Layer 4 of a small transformer language model trained on English Wikipedia (8 layers, counted from 0, width 128).
A neuron's activation on a vector x is SiLU(gate . x) times (in . x), where the dot is the dot product.

Input weights of the MLP neurons that the questions are about. A number n stands for (n - 500) times 0.0012.
n33 gate: 588 479 531 397 562 500 278 780 807 459 441 537 390 466 379 417 805 500 629 442 492 675 571 547 791 544 658 632 559 500 723 685 466 572 442 297 750 530 636 648 580 531 702 359 455 366 468 560 435 444 462 411 552 717 522 683 582 526 579 591 575 474 890 436 358 571 343 458 259 385 67 518 717 484 576 573 492 468 577 491 491 512 547 468 371 356 673 568 487 504 695 660 441 405 343 674 589 729 535 342 779 610 260 388 530 516 427 332 596 362 316 551 435 252 837 520 379 544 604 433 373 534 409 297 556 568 377 835
n36 gate: 410 463 324 350 586 394 310 577 477 584 197 474 811 462 422 724 603 519 592 526 457 359 668 247 624 457 447 430 728 508 630 568 526 691 635 535 389 395 526 581 321 240 371 485 475 377 656 378 446 481 459 519 485 422 442 777 573 698 504 633 422 489 581 523 459 596 597 293 496 451 410 585 756 482 549 405 353 434 515 496 677 570 561 605 777 368 544 311 842 450 523 474 651 396 411 329 563 632 235 405 518 423 578 750 466 671 481 469 550 476 440 575 646 583 268 457 561 689 508 426 504 678 522 654 481 568 606 362
n69 gate: 308 308 703 510 663 383 497 323 547 726 528 355 435 411 434 515 673 611 684 430 476 612 387 564 421 654 464 555 523 720 405 462 578 493 448 420 439 405 683 485 711 417 571 479 647 547 490 460 459 352 447 361 355 559 701 530 401 478 299 337 444 389 485 579 450 476 530 814 471 224 636 451 589 479 404 676 500 601 682 248 515 465 417 489 504 407 458 468 564 263 681 412 315 728 364 504 619 507 366 586 524 474 376 529 425 389 403 388 664 439 602 504 547 381 493 507 497 441 660 611 426 700 500 730 322 482 644 328
n78 gate: 437 801 563 548 389 678 448 435 286 448 337 552 612 464 510 580 600 482 354 528 527 411 496 429 342 658 479 511 490 596 737 413 414 486 521 478 392 355 438 624 454 455 429 698 572 536 517 583 572 424 408 432 428 535 471 560 572 365 604 403 608 435 412 496 661 402 189 556 634 618 388 272 437 273 564 403 542 461 504 324 362 301 717 546 650 510 538 428 564 522 411 617 461 460 610 577 664 652 485 220 417 539 581 359 479 426 719 767 427 469 563 731 529 510 613 429 581 266 540 500 342 665 709 355 627 603 714 342
n84 gate: 662 550 575 440 259 471 426 228 459 385 432 567 551 272 390 322 401 438 500 546 418 649 407 663 465 470 645 646 480 649 667 350 525 421 304 400 353 759 331 585 461 477 769 578 465 470 418 529 590 437 550 464 430 557 433 511 577 485 574 489 298 321 624 690 519 536 417 440 529 628 749 500 631 469 685 211 694 421 398 597 681 443 331 220 496 377 659 536 633 423 569 565 359 717 552 406 432 503 456 496 504 413 343 721 533 596 580 691 578 539 457 471 201 392 478 657 466 666 500 518 575 456 557 547 433 385 391 557
n117 gate: 383 630 429 463 433 447 555 297 677 667 474 719 361 383 282 461 665 636 367 308 607 652 332 413 438 702 606 629 360 417 613 636 489 500 478 535 504 335 533 407 589 460 486 577 540 477 539 332 569 558 474 523 580 634 740 583 594 659 640 456 308 508 448 447 317 474 690 456 772 462 446 730 601 384 526 687 247 611 466 388 670 493 424 464 528 347 500 542 429 782 459 837 598 419 729 748 646 625 815 443 628 444 447 607 470 286 470 684 465 732 444 541 554 598 410 525 500 492 434 452 543 595 426 305 558 650 464 615
n160 gate: 519 525 597 678 305 446 677 365 599 406 475 434 473 511 451 563 556 464 482 577 452 607 550 647 424 826 500 753 690 425 550 408 309 457 517 639 380 600 402 533 486 496 644 763 576 255 334 460 572 672 443 392 631 581 482 289 583 470 479 753 549 355 504 518 488 489 503 447 307 543 452 542 573 455 389 424 427 300 327 404 401 338 635 434 402 751 528 518 593 286 407 600 460 628 507 384 568 452 500 351 434 444 395 518 536 520 543 529 802 403 149 428 390 596 607 653 394 549 419 694 415 659 345 318 548 550 524 628
n162 gate: 507 339 475 446 475 664 564 713 567 389 562 510 519 448 538 525 622 283 353 534 589 647 389 737 294 766 528 601 399 490 620 682 458 507 723 578 302 625 392 454 462 363 467 411 456 536 566 564 758 624 337 500 582 469 543 504 577 529 514 459 534 479 358 525 391 425 533 473 557 612 533 612 519 588 256 821 456 306 360 342 521 281 369 474 603 625 439 384 535 535 455 462 709 436 435 605 383 381 521 627 463 622 760 507 486 355 630 475 389 730 266 441 436 363 323 431 400 620 457 562 338 405 428 420 525 545 557 579
n33 in: 469 455 353 300 437 288 300 613 633 325 530 383 281 480 292 608 628 647 584 544 223 568 580 404 676 438 343 766 678 127 727 586 485 796 266 371 633 615 696 567 381 516 908 288 340 372 509 541 418 285 550 530 556 629 826 590 476 505 751 584 441 571 845 367 630 609 241 594 280 271 33 791 762 403 369 541 417 324 551 557 454 772 623 554 368 485 755 566 319 500 631 655 500 367 583 658 505 872 500 490 642 523 286 402 611 486 388 147 608 358 515 787 608 316 780 610 395 495 758 510 307 394 673 269 387 580 456 625
n36 in: 585 361 666 613 596 557 449 615 724 380 482 345 446 365 486 395 448 564 431 437 466 517 493 557 373 602 682 471 345 479 443 315 589 489 373 496 701 504 407 587 654 605 615 632 627 475 467 532 241 428 479 429 385 500 806 411 329 383 566 555 542 228 379 525 439 472 507 576 543 618 392 564 563 473 422 371 459 465 635 551 522 764 450 553 310 624 265 628 518 690 277 535 677 345 518 672 470 638 594 464 407 598 577 370 702 430 157 489 402 473 514 436 301 473 486 389 473 500 642 344 449 436 410 235 420 539 335 542
n69 in: 360 293 432 782 595 423 535 544 641 662 514 662 563 693 357 567 415 321 635 482 631 549 460 609 623 504 467 636 615 686 648 550 409 507 401 541 603 366 461 604 525 357 493 422 468 433 438 515 476 237 558 343 526 396 433 538 574 448 479 536 536 463 399 493 304 493 569 554 493 375 625 531 514 324 285 662 465 381 741 373 675 464 629 633 328 465 422 577 482 257 228 569 660 533 211 457 477 441 608 709 542 688 301 519 235 531 511 515 709 402 705 664 333 497 305 486 583 363 604 468 466 445 707 438 649 438 616 482
n78 in: 515 469 485 248 515 489 524 648 605 589 433 576 442 369 416 675 386 436 493 531 480 377 429 518 500 349 482 533 470 674 294 723 336 521 293 406 439 436 624 336 535 568 598 403 346 558 590 597 544 359 284 219 507 591 412 616 544 416 246 549 493 554 663 529 450 399 361 294 775 486 514 705 490 624 493 583 545 430 518 569 598 437 540 313 302 435 465 761 450 500 624 556 635 366 427 278 630 567 601 557 510 546 597 359 507 288 195 370 566 542 518 319 337 670 419 651 456 753 438 343 592 514 406 401 464 500 503 405
n84 in: 571 391 541 361 656 400 396 300 566 417 408 351 515 322 363 533 476 554 657 370 497 521 457 500 535 600 331 515 573 543 726 310 600 518 635 511 268 525 614 357 687 689 476 622 455 413 571 428 421 711 450 640 638 577 438 643 442 551 280 402 125 435 527 641 284 511 551 342 500 316 271 370 298 486 529 681 559 570 500 430 496 598 536 500 575 493 295 662 439 489 436 546 357 678 330 434 672 395 296 424 472 566 476 482 714 601 518 543 606 608 436 368 639 579 589 588 497 608 500 360 367 608 321 642 646 457 434 334
n117 in: 366 521 511 622 471 437 253 592 507 277 361 354 636 668 548 514 527 504 391 401 404 667 420 668 625 312 651 315 455 420 534 559 602 778 371 539 674 542 558 321 462 474 510 486 547 350 648 539 470 778 483 349 610 441 557 507 402 572 305 384 380 387 451 504 432 342 477 586 660 539 660 436 373 281 472 440 486 233 489 518 532 692 628 534 621 554 432 623 563 472 591 549 528 333 605 364 566 675 404 532 500 393 546 593 807 361 296 323 579 568 472 647 657 523 528 477 424 467 550 438 381 314 346 483 539 357 486 597
n160 in: 444 816 516 489 484 578 436 441 472 552 535 515 719 670 641 440 598 352 591 576 544 719 473 387 361 520 523 580 392 686 429 409 551 596 583 813 410 415 477 500 573 508 600 504 496 433 507 500 504 686 454 426 232 462 357 573 298 436 868 576 698 445 521 323 358 466 437 538 626 523 596 546 446 335 550 429 560 606 718 257 266 333 378 513 325 590 455 426 268 484 539 731 364 421 444 563 484 654 793 680 823 360 478 212 628 515 609 417 758 529 672 457 567 489 334 603 312 565 742 515 544 633 511 431 575 388 511 496
n162 in: 565 460 565 415 664 607 506 340 318 376 575 466 500 393 457 394 592 415 457 364 631 374 372 585 384 607 475 614 611 465 331 604 620 412 643 529 532 541 500 613 559 284 539 531 503 487 414 532 750 353 344 494 439 432 519 675 458 471 647 675 506 440 466 433 470 611 590 629 529 522 641 520 588 618 293 430 457 761 421 335 429 509 344 514 348 610 583 658 538 557 544 475 607 516 620 564 582 482 481 383 372 570 343 558 384 524 690 497 590 752 494 528 231 488 450 506 479 569 490 654 542 566 632 634 461 603 430 351

Each question shows a token from some text and the vector x that enters the MLP there. A number n stands for (n - 500) times 0.009.

")": 453 314 186 416 542 506 455 377 817 427 405 507 364 366 540 498 379 311 624 528 462 364 666 346 519 706 416 564 520 581 298 463 649 505 422 592 544 674 523 732 542 376 563 425 469 718 539 403 536 451 592 383 427 403 380 706 431 496 489 466 455 488 480 382 480 464 677 561 409 473 582 502 459 481 535 411 431 637 710 390 357 503 416 269 589 554 150 649 447 724 666 811 612 538 386 498 522 622 405 552 435 684 445 478 371 557 640 385 426 514 401 385 579 512 497 406 525 359 673 751 439 301 338 384 621 547 377 337
Which two neurons fire most, strongest first? n69, n162

"2": 501 491 459 398 404 366 306 343 539 478 471 265 685 387 331 439 464 388 418 600 477 286 652 455 599 642 342 766 597 549 497 201 500 703 343 671 390 553 501 649 423 382 442 393 488 611 446 565 466 564 575 484 370 337 457 728 565 564 325 250 664 526 504 464 447 473 423 692 491 591 767 558 332 419 536 550 482 239 610 636 655 628 314 278 532 559 377 500 334 671 519 523 688 560 453 534 432 716 614 518 271 423 204 518 322 485 341 343 319 443 378 483 574 548 526 360 681 447 599 627 430 337 430 598 460 429 504 562
Which neuron fires most, and how strongly? n36, at about 1.2

"1": 445 530 326 424 543 463 380 391 587 577 562 373 626 449 227 369 549 455 410 687 607 369 628 483 619 619 234 714 542 526 393 233 517 727 356 754 375 429 550 615 499 388 596 483 558 581 450 497 609 593 591 523 446 546 441 651 638 613 335 392 614 509 439 540 437 379 547 533 386 494 760 523 391 392 459 526 476 260 558 768 618 584 434 367 607 486 309 378 377 661 530 473 777 482 461 456 437 713 757 520 278 417 217 571 369 477 427 488 431 327 488 581 608 653 485 427 630 325 810 520 299 259 517 468 460 641 520 566
The three highest activations, in order: n117, n36, n69

"-": 442 501 376 424 425 523 355 484 484 617 690 486 284 537 363 504 339 421 489 355 538 314 576 295 569 636 302 638 676 684 276 298 670 546 382 629 414 522 518 562 501 424 532 578 610 656 670 357 657 539 382 548 313 561 273 539 509 530 477 496 405 641 599 534 537 475 538 708 323 553 797 594 519 608 472 513 409 317 639 665 512 454 508 307 462 451 405 501 541 455 674 484 314 732 480 615 421 609 605 507 266 447 465 417 194 668 450 428 415 615 359 618 813 521 616 509 335 354 724 690 490 468 359 526 422 497 420 309
The neuron with the highest activation: n117

" Home": 329 546 305 239 526 417 385 351 483 652 705 500 372 393 355 390 333 436 447 464 496 452 465 240 447 576 576 522 460 649 345 412 525 681 439 686 410 506 636 646 480 309 381 385 519 742 500 339 446 470 604 502 462 333 552 469 503 391 444 558 506 441 698 547 620 403 507 381 510 663 697 561 472 523 399 428 320 300 592 502 586 707 653 340 556 646 288 499 333 587 659 643 780 402 656 380 457 455 724 473 258 418 238 557 480 447 507 375 289 630 390 543 490 501 502 346 428 441 607 796 351 324 267 472 649 554 423 427
Which neuron fires most, and how strongly? n117, at about 3.8

" I": 614 342 226 445 869 664 423 494 736 550 514 476 525 247 507 673 418 456 494 560 441 446 572 393 474 744 221 436 416 453 364 452 603 646 259 682 507 563 293 611 408 297 394 261 521 837 409 406 542 560 585 500 389 416 354 567 499 585 429 460 516 583 382 452 462 442 574 661 692 506 604 692 437 396 567 566 408 275 421 531 568 495 444 374 683 525 449 407 482 575 727 581 632 620 525 412 559 431 483 441 233 555 409 417 348 669 440 493 453 295 394 541 760 411 526 238 516 499 623 635 474 396 353 399 507 682 437 460
The neuron with the highest activation: n160

"6": 430 280 101 388 444 446 511 338 581 383 490 303 462 262 505 382 457 258 475 536 517 353 521 410 359 704 591 580 531 602 397 387 476 528 659 462 584 444 630 610 417 397 524 583 724 585 371 281 606 515 629 307 314 605 379 662 390 422 341 296 495 505 348 568 476 339 385 646 542 333 566 518 475 541 651 541 347 366 555 445 618 502 460 306 615 516 307 491 591 535 684 702 512 525 588 320 623 447 427 382 468 586 295 288 285 393 427 552 540 523 541 476 659 567 632 412 682 478 574 571 558 221 384 690 491 539 427 295
The neuron with the highest activation: n78

" of": 572 536 412 290 578 378 406 531 491 540 555 460 215 429 547 751 410 433 508 363 491 325 620 278 296 730 618 644 440 486 332 343 608 772 210 710 237 640 594 457 482 326 608 717 602 562 488 408 596 499 562 356 320 438 327 443 451 423 428 456 742 477 451 549 781 430 513 564 394 497 810 569 448 456 601 478 419 371 669 544 521 423 655 390 513 554 327 531 533 648 499 522 697 296 532 313 608 503 459 422 379 392 530 616 503 433 253 413 402 470 506 634 615 440 687 436 376 503 623 583 413 435 316 433 515 635 442 380
Which neuron fires most, and how strongly? n78, at about 3.5

"|": 551 401 342 221 510 493 431 438 614 361 668 259 232 372 392 700 531 354 450 457 587 370 727 255 487 625 589 582 581 439 418 331 599 623 259 672 525 573 673 792 408 314 611 613 617 633 456 480 565 407 661 265 485 584 419 552 545 425 502 572 489 498 480 387 496 471 458 369 450 386 516 541 376 556 363 645 324 416 642 411 475 476 522 336 485 411 437 444 341 694 645 617 611 425 573 529 512 636 672 399 291 474 325 537 405 640 545 370 415 449 350 688 623 481 626 337 473 407 674 642 521 454 256 596 596 521 457 488
Which neuron fires most, and how strongly? n33, at about 25

" round": 422 421 285 280 300 494 329 275 523 431 579 570 191 461 386 596 420 379 490 384 638 213 665 343 477 546 522 487 656 622 308 420 506 461 408 711 341 685 489 597 464 336 424 483 564 774 377 459 462 564 458 447 399 460 536 502 605 326 490 554 549 798 546 428 646 435 448 520 491 448 669 553 400 425 639 354 419 307 616 424 492 820 524 448 566 508 276 532 386 565 599 600 737 624 632 547 493 394 537 492 156 663 446 471 414 656 428 332 453 530 428 446 448 441 514 347 435 492 638 635 199 409 327 595 479 391 511 345
Which two neurons fire most, strongest first? n160, n117

" the": 452 232 257 87 420 501 368 444 546 461 423 564 150 490 390 618 566 431 375 519 428 272 594 299 586 609 399 523 356 592 378 263 619 598 271 740 462 532 583 560 272 270 463 681 479 648 608 455 568 409 677 468 626 509 394 508 538 566 464 440 545 624 415 346 418 403 523 393 470 521 436 512 409 519 375 638 462 269 542 569 643 493 353 406 501 491 438 653 560 656 604 530 609 529 578 385 470 548 448 594 207 444 447 300 390 412 582 355 498 539 420 598 653 395 564 432 489 454 718 652 545 351 287 489 559 433 507 483
The three highest activations, in order: n160, n117, n69

" Mor": 417 582 235 409 766 613 496 262 561 391 731 259 348 471 448 748 480 335 585 516 575 359 523 395 457 606 487 459 409 413 320 421 596 537 417 789 504 587 431 694 524 460 360 468 638 841 537 576 435 583 436 491 393 465 349 582 489 493 511 602 658 639 330 414 547 461 604 478 530 500 641 791 414 603 576 472 376 468 775 422 658 657 438 576 594 620 350 531 566 558 655 625 599 563 728 271 512 419 655 407 278 419 472 461 429 742 423 288 391 321 428 552 449 447 523 515 489 465 634 563 446 506 390 657 402 751 401 188
Which two neurons fire most, strongest first? n36, n117

" CR": 415 438 136 333 453 605 385 334 534 526 652 438 437 414 473 573 350 177 529 530 634 484 686 315 599 701 475 429 555 445 255 385 527 536 310 500 507 581 480 615 305 386 458 427 488 822 461 438 458 465 691 568 523 338 333 507 676 347 631 366 606 419 508 399 663 542 586 703 543 280 707 596 286 426 510 500 489 381 580 319 441 552 473 322 568 465 336 527 540 609 689 638 636 549 580 448 419 365 617 310 344 654 454 523 460 452 504 406 611 501 293 352 564 381 519 494 485 649 594 618 498 441 369 382 579 664 593 231
The three highest activations, in order: n162, n117, n84

" |": 591 501 270 293 406 457 389 337 570 324 622 402 225 364 403 551 408 519 489 424 592 353 936 384 487 792 530 578 509 416 272 336 591 589 298 630 462 637 553 587 468 327 463 562 450 726 512 575 558 488 580 367 436 545 441 558 535 209 505 429 557 603 455 365 694 464 592 488 556 427 610 618 423 598 507 411 433 460 633 475 484 522 565 338 563 400 406 540 432 714 740 567 612 333 592 479 409 561 507 571 326 575 463 475 499 550 509 304 458 629 564 518 574 554 528 407 477 550 660 746 496 438 361 586 701 552 442 471
Which neuron fires most, and how strongly? n69, at about 0.83

"M": 394 452 167 299 500 679 491 440 404 509 435 408 518 522 433 509 385 333 336 363 568 368 600 351 528 750 507 471 487 336 330 431 665 631 345 759 531 514 640 663 278 359 455 541 542 771 451 533 401 676 590 486 358 498 369 417 547 582 452 317 470 507 494 322 403 477 574 602 484 508 491 734 347 473 559 547 268 271 825 501 348 719 480 444 536 562 405 478 567 699 695 676 588 697 589 351 492 524 609 371 318 569 345 487 358 414 547 467 417 459 457 742 653 488 629 438 535 591 606 635 438 483 350 379 463 558 613 412
The neuron with the highest activation: n117

" An": 394 484 125 301 540 632 373 182 667 489 456 424 344 447 449 535 340 473 701 510 513 462 465 453 515 779 359 510 690 466 371 449 626 470 333 770 439 549 578 484 471 341 515 475 463 729 543 622 564 583 810 357 423 638 476 503 385 533 535 465 444 542 523 285 481 432 363 474 512 451 633 586 474 584 318 418 410 339 629 551 603 409 374 522 798 473 425 631 444 551 633 628 663 693 671 167 649 390 523 472 414 339 522 444 400 677 371 411 521 608 560 497 481 355 557 524 571 424 751 660 442 379 378 610 491 749 464 437
The neuron with the highest activation: n84

" in": 597 466 242 105 412 309 492 566 656 429 661 533 146 448 576 701 299 438 358 391 533 276 632 333 376 695 424 556 501 482 393 354 670 656 345 726 453 550 691 654 421 426 483 515 574 630 513 512 576 525 591 587 409 424 391 450 530 370 414 637 548 566 436 420 485 415 331 288 606 452 579 490 446 598 521 495 466 514 615 487 466 489 496 371 536 616 295 578 448 712 600 505 572 419 443 576 702 676 612 355 342 450 344 433 414 389 429 522 406 412 477 666 663 328 673 377 542 408 642 722 391 374 512 461 575 654 405 358
Which two neurons fire most, strongest first? n78, n69

" ": 468 502 228 288 423 383 408 349 523 588 561 430 553 499 236 520 642 411 430 585 678 350 712 465 564 579 316 657 598 441 256 453 599 785 290 708 398 351 565 662 530 426 699 510 393 546 546 405 635 374 520 441 486 533 404 459 607 642 395 513 647 480 548 421 556 418 635 684 444 435 771 566 465 354 524 467 351 348 605 618 586 548 410 395 490 476 426 332 303 633 499 635 693 589 514 429 507 698 730 638 302 462 315 516 417 565 446 348 581 381 353 586 633 573 607 412 569 376 720 638 325 201 547 419 361 487 441 537
Which two neurons fire most, strongest first? n69, n117

"5": 483 339 168 300 416 376 435 413 514 486 478 268 483 275 515 422 500 222 568 445 480 365 549 315 324 695 439 552 533 624 378 419 522 430 731 481 579 455 655 587 427 462 582 475 761 547 450 324 517 500 666 276 335 516 289 586 442 373 391 263 416 459 306 525 480 381 398 713 572 467 541 485 466 554 594 456 375 325 553 456 598 408 475 315 624 427 310 604 555 612 676 696 564 464 538 356 584 434 395 369 491 583 325 354 326 440 401 601 568 508 564 412 647 618 590 542 676 480 612 690 501 233 390 637 563 549 392 331
The three highest activations, in order: n78, n84, n33

" and": 567 211 205 339 617 419 434 435 642 392 604 636 506 434 555 539 485 581 354 513 444 279 818 253 490 671 547 539 497 502 421 295 672 723 274 757 562 576 638 552 428 403 552 490 388 563 448 439 624 414 463 484 440 537 354 417 626 452 479 464 519 512 393 242 530 494 539 445 460 599 485 483 300 595 441 699 310 416 660 520 693 527 543 336 510 558 409 451 396 669 610 695 669 517 437 604 603 714 511 519 274 522 329 537 299 452 458 376 476 393 477 560 696 424 485 492 496 425 695 620 420 404 447 386 528 571 300 375
Which neuron fires most, and how strongly? n33, at about 3.2

" |\n": 523 465 409 289 511 438 414 429 521 391 569 380 406 339 377 560 301 532 536 469 578 183 745 390 539 770 527 410 532 558 216 391 538 806 340 579 530 512 522 645 445 435 476 429 489 535 453 539 642 499 462 384 454 506 433 359 437 377 562 632 680 455 674 306 562 451 571 350 439 504 561 649 465 517 429 577 326 367 626 471 536 592 505 217 538 440 327 481 363 764 580 721 486 565 617 419 514 473 573 468 278 749 246 488 502 489 584 417 319 639 478 618 604 607 577 428 439 373 594 731 470 420 455 668 630 478 569 250
The neuron with the highest activation: n69

" County": 604 402 346 257 550 481 383 443 485 654 608 478 320 336 498 473 547 328 571 433 486 334 528 249 559 614 487 592 372 574 303 323 575 590 380 698 451 661 599 517 357 399 323 554 524 787 489 421 674 478 537 486 622 484 446 507 539 372 593 331 573 716 468 445 313 498 648 517 415 436 625 674 475 461 664 370 539 402 654 401 487 554 590 368 700 628 392 451 362 664 753 660 729 466 514 467 429 624 593 452 323 609 476 391 414 300 572 464 686 662 440 377 472 420 579 289 506 400 723 725 456 284 481 541 673 653 285 248
The neuron with the highest activation: n162

"8": 141 325 145 335 420 520 293 507 710 384 625 495 463 310 466 359 483 375 416 545 504 445 477 436 461 741 506 513 451 458 435 304 590 444 576 554 307 458 295 752 466 308 489 409 687 403 556 351 509 585 466 645 476 353 323 583 251 365 430 436 509 420 532 577 485 412 635 703 637 456 708 526 425 514 702 525 478 393 505 402 507 468 423 432 681 472 257 495 351 680 648 685 534 394 430 516 522 609 520 463 448 593 215 498 427 528 443 440 477 317 488 482 654 601 467 339 609 538 725 631 352 292 432 406 432 440 418 358
The neuron with the highest activation: n117

"ilitary": 482 551 398 132 213 592 432 191 470 518 586 517 172 369 455 449 336 336 544 469 403 470 494 294 171 561 497 441 512 631 242 435 445 574 319 603 321 584 683 458 405 407 458 489 504 740 381 350 546 384 447 375 551 531 428 555 448 552 337 569 594 670 511 342 412 235 572 537 440 531 592 661 460 477 527 561 334 382 598 352 508 456 754 375 469 771 407 465 453 535 427 592 561 535 531 509 432 499 512 430 298 470 360 521 495 449 413 508 305 572 368 710 514 374 712 165 391 382 676 606 315 467 453 484 490 654 464 433
Which two neurons fire most, strongest first? n78, n162

" all": 673 428 277 308 573 345 412 123 636 414 641 474 334 386 584 652 467 209 535 487 502 200 555 300 387 552 485 396 584 478 443 318 631 405 356 696 402 639 515 422 256 470 476 366 326 513 283 431 533 337 481 410 479 433 536 508 526 380 341 495 531 651 771 332 657 419 465 538 527 456 707 508 354 583 458 545 404 358 764 562 650 495 371 436 643 451 354 345 537 678 509 588 529 444 512 358 599 491 659 556 260 421 297 278 324 513 370 475 360 451 445 655 563 458 588 495 455 439 682 699 332 447 382 522 560 479 551 491
Which two neurons fire most, strongest first? n117, n160

" his": 398 362 175 124 414 581 386 438 731 653 536 459 331 358 685 547 560 363 527 574 291 301 551 428 494 638 401 439 472 563 205 382 644 720 339 637 414 628 614 487 469 286 476 582 441 533 479 528 532 457 679 383 460 564 342 292 437 434 579 577 492 531 505 388 621 489 503 544 386 554 542 598 444 698 477 476 469 276 619 519 571 465 480 355 660 701 378 477 404 645 590 422 689 381 617 385 515 413 485 563 341 498 265 428 419 369 628 349 450 508 420 848 644 281 571 393 426 260 631 649 379 458 372 532 567 366 409 425
The neuron with the highest activation: n84

"0": 476 434 283 203 262 665 378 334 572 416 667 431 641 233 490 345 477 430 513 591 605 371 551 503 590 751 513 575 364 467 209 264 638 614 469 556 350 455 473 629 286 441 520 461 576 548 524 461 416 671 460 608 416 234 298 714 448 323 384 346 585 427 621 592 556 453 573 525 548 527 690 506 554 463 558 397 480 312 463 422 432 355 538 351 455 499 441 695 426 684 745 558 618 568 542 369 306 338 674 477 421 687 321 384 308 581 462 463 708 434 539 583 509 608 667 395 587 544 664 593 402 271 392 569 493 526 408 375
The three highest activations, in order: n84, n33, n162

" Hen": 433 665 413 457 539 617 385 287 616 464 569 444 254 392 426 654 511 420 596 669 620 377 537 503 549 614 507 577 477 396 297 357 549 618 338 846 537 573 520 566 519 504 341 505 632 774 567 595 725 461 494 534 481 547 313 638 547 671 500 560 479 437 350 471 576 212 453 565 571 331 624 784 318 367 457 563 394 345 527 603 665 606 481 370 714 692 345 501 419 555 557 572 690 605 510 476 539 418 738 624 177 528 515 462 432 633 427 254 505 540 316 402 754 439 657 360 568 582 686 557 509 444 454 597 369 672 404 323
The neuron with the highest activation: n162

" Bronze": 694 596 333 190 499 469 302 381 442 481 524 412 291 444 419 450 514 494 561 573 470 334 523 351 481 673 731 447 631 540 223 362 502 339 467 668 455 601 611 719 308 582 460 460 488 661 314 410 378 471 656 352 632 502 506 678 472 348 401 686 470 328 390 564 725 513 646 563 481 287 670 675 351 459 343 566 367 414 575 556 422 601 684 326 583 601 401 446 325 575 423 470 686 612 696 409 442 589 760 470 432 359 531 404 440 430 490 295 535 498 513 645 468 299 520 313 543 331 715 493 358 272 474 798 480 496 559 401
Which neuron fires most, and how strongly? n84, at about 0.35

" T": 485 667 286 365 470 422 470 425 562 467 482 498 508 260 451 593 500 181 644 490 571 392 595 381 566 666 426 560 660 539 302 399 625 605 280 870 479 539 502 635 467 473 628 498 510 854 441 631 548 491 542 510 362 493 493 436 676 581 619 317 623 443 647 409 576 330 535 684 643 487 641 639 306 509 513 520 439 297 492 457 455 666 538 420 602 528 432 435 595 558 680 822 688 632 657 208 601 457 656 284 299 462 341 402 360 491 610 437 474 383 344 450 502 432 363 460 523 612 534 650 421 409 345 381 462 491 431 497
Which neuron fires most, and how strongly? n160, at about 3.5

"4": 424 352 175 341 418 446 442 373 711 455 588 258 503 271 536 309 474 249 606 598 450 419 603 322 349 782 409 521 483 612 353 259 584 469 579 570 581 527 507 607 418 511 530 580 662 584 545 339 544 415 527 426 349 617 434 587 436 241 316 234 524 577 351 485 497 408 486 652 530 431 608 466 481 521 618 575 391 300 581 395 439 444 522 320 607 561 314 615 501 496 729 749 569 450 554 334 541 448 423 397 454 735 261 333 407 467 534 501 554 627 541 452 496 611 605 506 665 471 704 627 576 280 341 596 569 534 442 416
Which two neurons fire most, strongest first? n69, n78

"ac": 533 538 469 386 493 578 276 318 552 369 612 477 339 387 396 669 553 279 486 479 544 110 708 437 444 610 475 652 524 466 296 262 436 627 341 836 547 527 464 630 420 250 399 442 436 672 491 438 501 472 581 520 376 510 603 633 373 361 435 388 576 535 510 515 574 471 554 645 708 448 535 804 471 540 504 420 381 426 662 457 385 599 481 515 593 626 329 623 420 593 631 755 719 490 418 453 649 339 528 502 446 524 467 522 519 490 222 464 519 430 430 536 515 572 544 344 451 558 660 639 488 387 446 454 447 645 157 232
The neuron with the highest activation: n36

"7": 374 388 243 366 502 514 308 315 633 302 658 361 496 144 441 529 398 332 533 538 558 396 591 454 519 733 486 538 479 626 421 296 630 442 553 586 368 617 411 576 475 293 540 564 593 508 451 343 534 504 625 442 345 657 348 459 444 474 385 352 510 603 361 717 267 403 457 730 487 279 536 613 540 528 625 718 375 426 533 543 459 443 536 302 531 684 176 560 566 616 776 688 559 597 458 377 559 516 310 509 524 590 460 289 357 397 345 555 487 459 560 341 624 580 615 486 590 523 672 662 524 322 507 587 529 464 469 354
The neuron with the highest activation: n84

"9": 359 323 62 339 631 505 461 362 452 357 510 347 425 212 514 382 449 356 484 580 484 396 443 488 360 576 409 543 599 512 462 318 523 501 578 384 526 503 583 653 425 418 571 684 647 532 525 327 486 575 644 300 264 520 349 613 393 374 343 262 504 471 427 587 441 469 346 553 505 363 690 492 391 682 674 512 276 361 603 549 624 430 588 373 686 523 274 537 527 573 654 672 567 498 491 268 657 462 524 423 401 659 272 293 416 480 410 554 581 370 512 467 515 670 584 511 608 458 684 588 586 213 358 516 503 572 415 281
Which two neurons fire most, strongest first? n84, n78

" Plan": 427 413 302 393 644 503 404 188 574 520 486 483 418 388 465 544 370 441 511 532 427 310 593 251 448 710 490 558 563 495 257 401 368 587 357 742 445 654 699 661 320 404 479 458 491 892 621 528 461 611 763 563 447 508 483 551 674 664 580 507 612 479 445 491 500 517 398 536 475 343 659 518 406 581 554 611 405 446 689 445 405 676 532 555 692 677 320 555 354 676 544 522 684 584 668 386 491 356 791 383 238 495 422 499 519 527 491 330 431 474 559 640 431 526 605 277 463 586 701 658 333 478 336 461 496 658 548 336
Which two neurons fire most, strongest first? n36, n160

"\n": 558 447 278 388 502 360 309 384 448 526 636 337 255 261 353 542 320 367 446 411 605 271 630 338 436 637 449 368 590 455 179 349 521 734 334 700 552 589 607 790 424 412 397 510 534 648 423 517 574 503 587 365 366 516 423 455 480 384 455 518 616 532 672 253 496 472 547 458 444 584 570 659 370 562 528 417 386 403 514 393 337 563 556 265 491 408 415 546 296 756 512 728 618 598 567 555 431 588 520 488 167 680 485 616 399 507 602 357 399 629 545 561 600 516 512 327 410 515 668 538 420 409 434 640 446 537 390 408
The neuron with the highest activation: n69

"amb": 534 549 420 405 492 624 524 253 471 492 593 380 451 493 523 654 436 351 494 744 560 216 606 495 639 448 539 512 489 596 352 275 453 720 414 770 444 506 373 478 415 331 413 497 629 778 546 619 471 591 533 436 640 384 434 449 437 295 610 505 487 695 447 584 693 510 575 570 562 505 670 589 475 505 611 452 236 326 667 444 555 474 457 443 611 522 374 700 404 510 695 723 561 569 676 312 534 274 618 401 439 690 397 548 507 533 349 330 180 439 553 554 472 460 793 301 398 659 692 572 444 285 367 459 394 568 326 269
The neuron with the highest activation: n69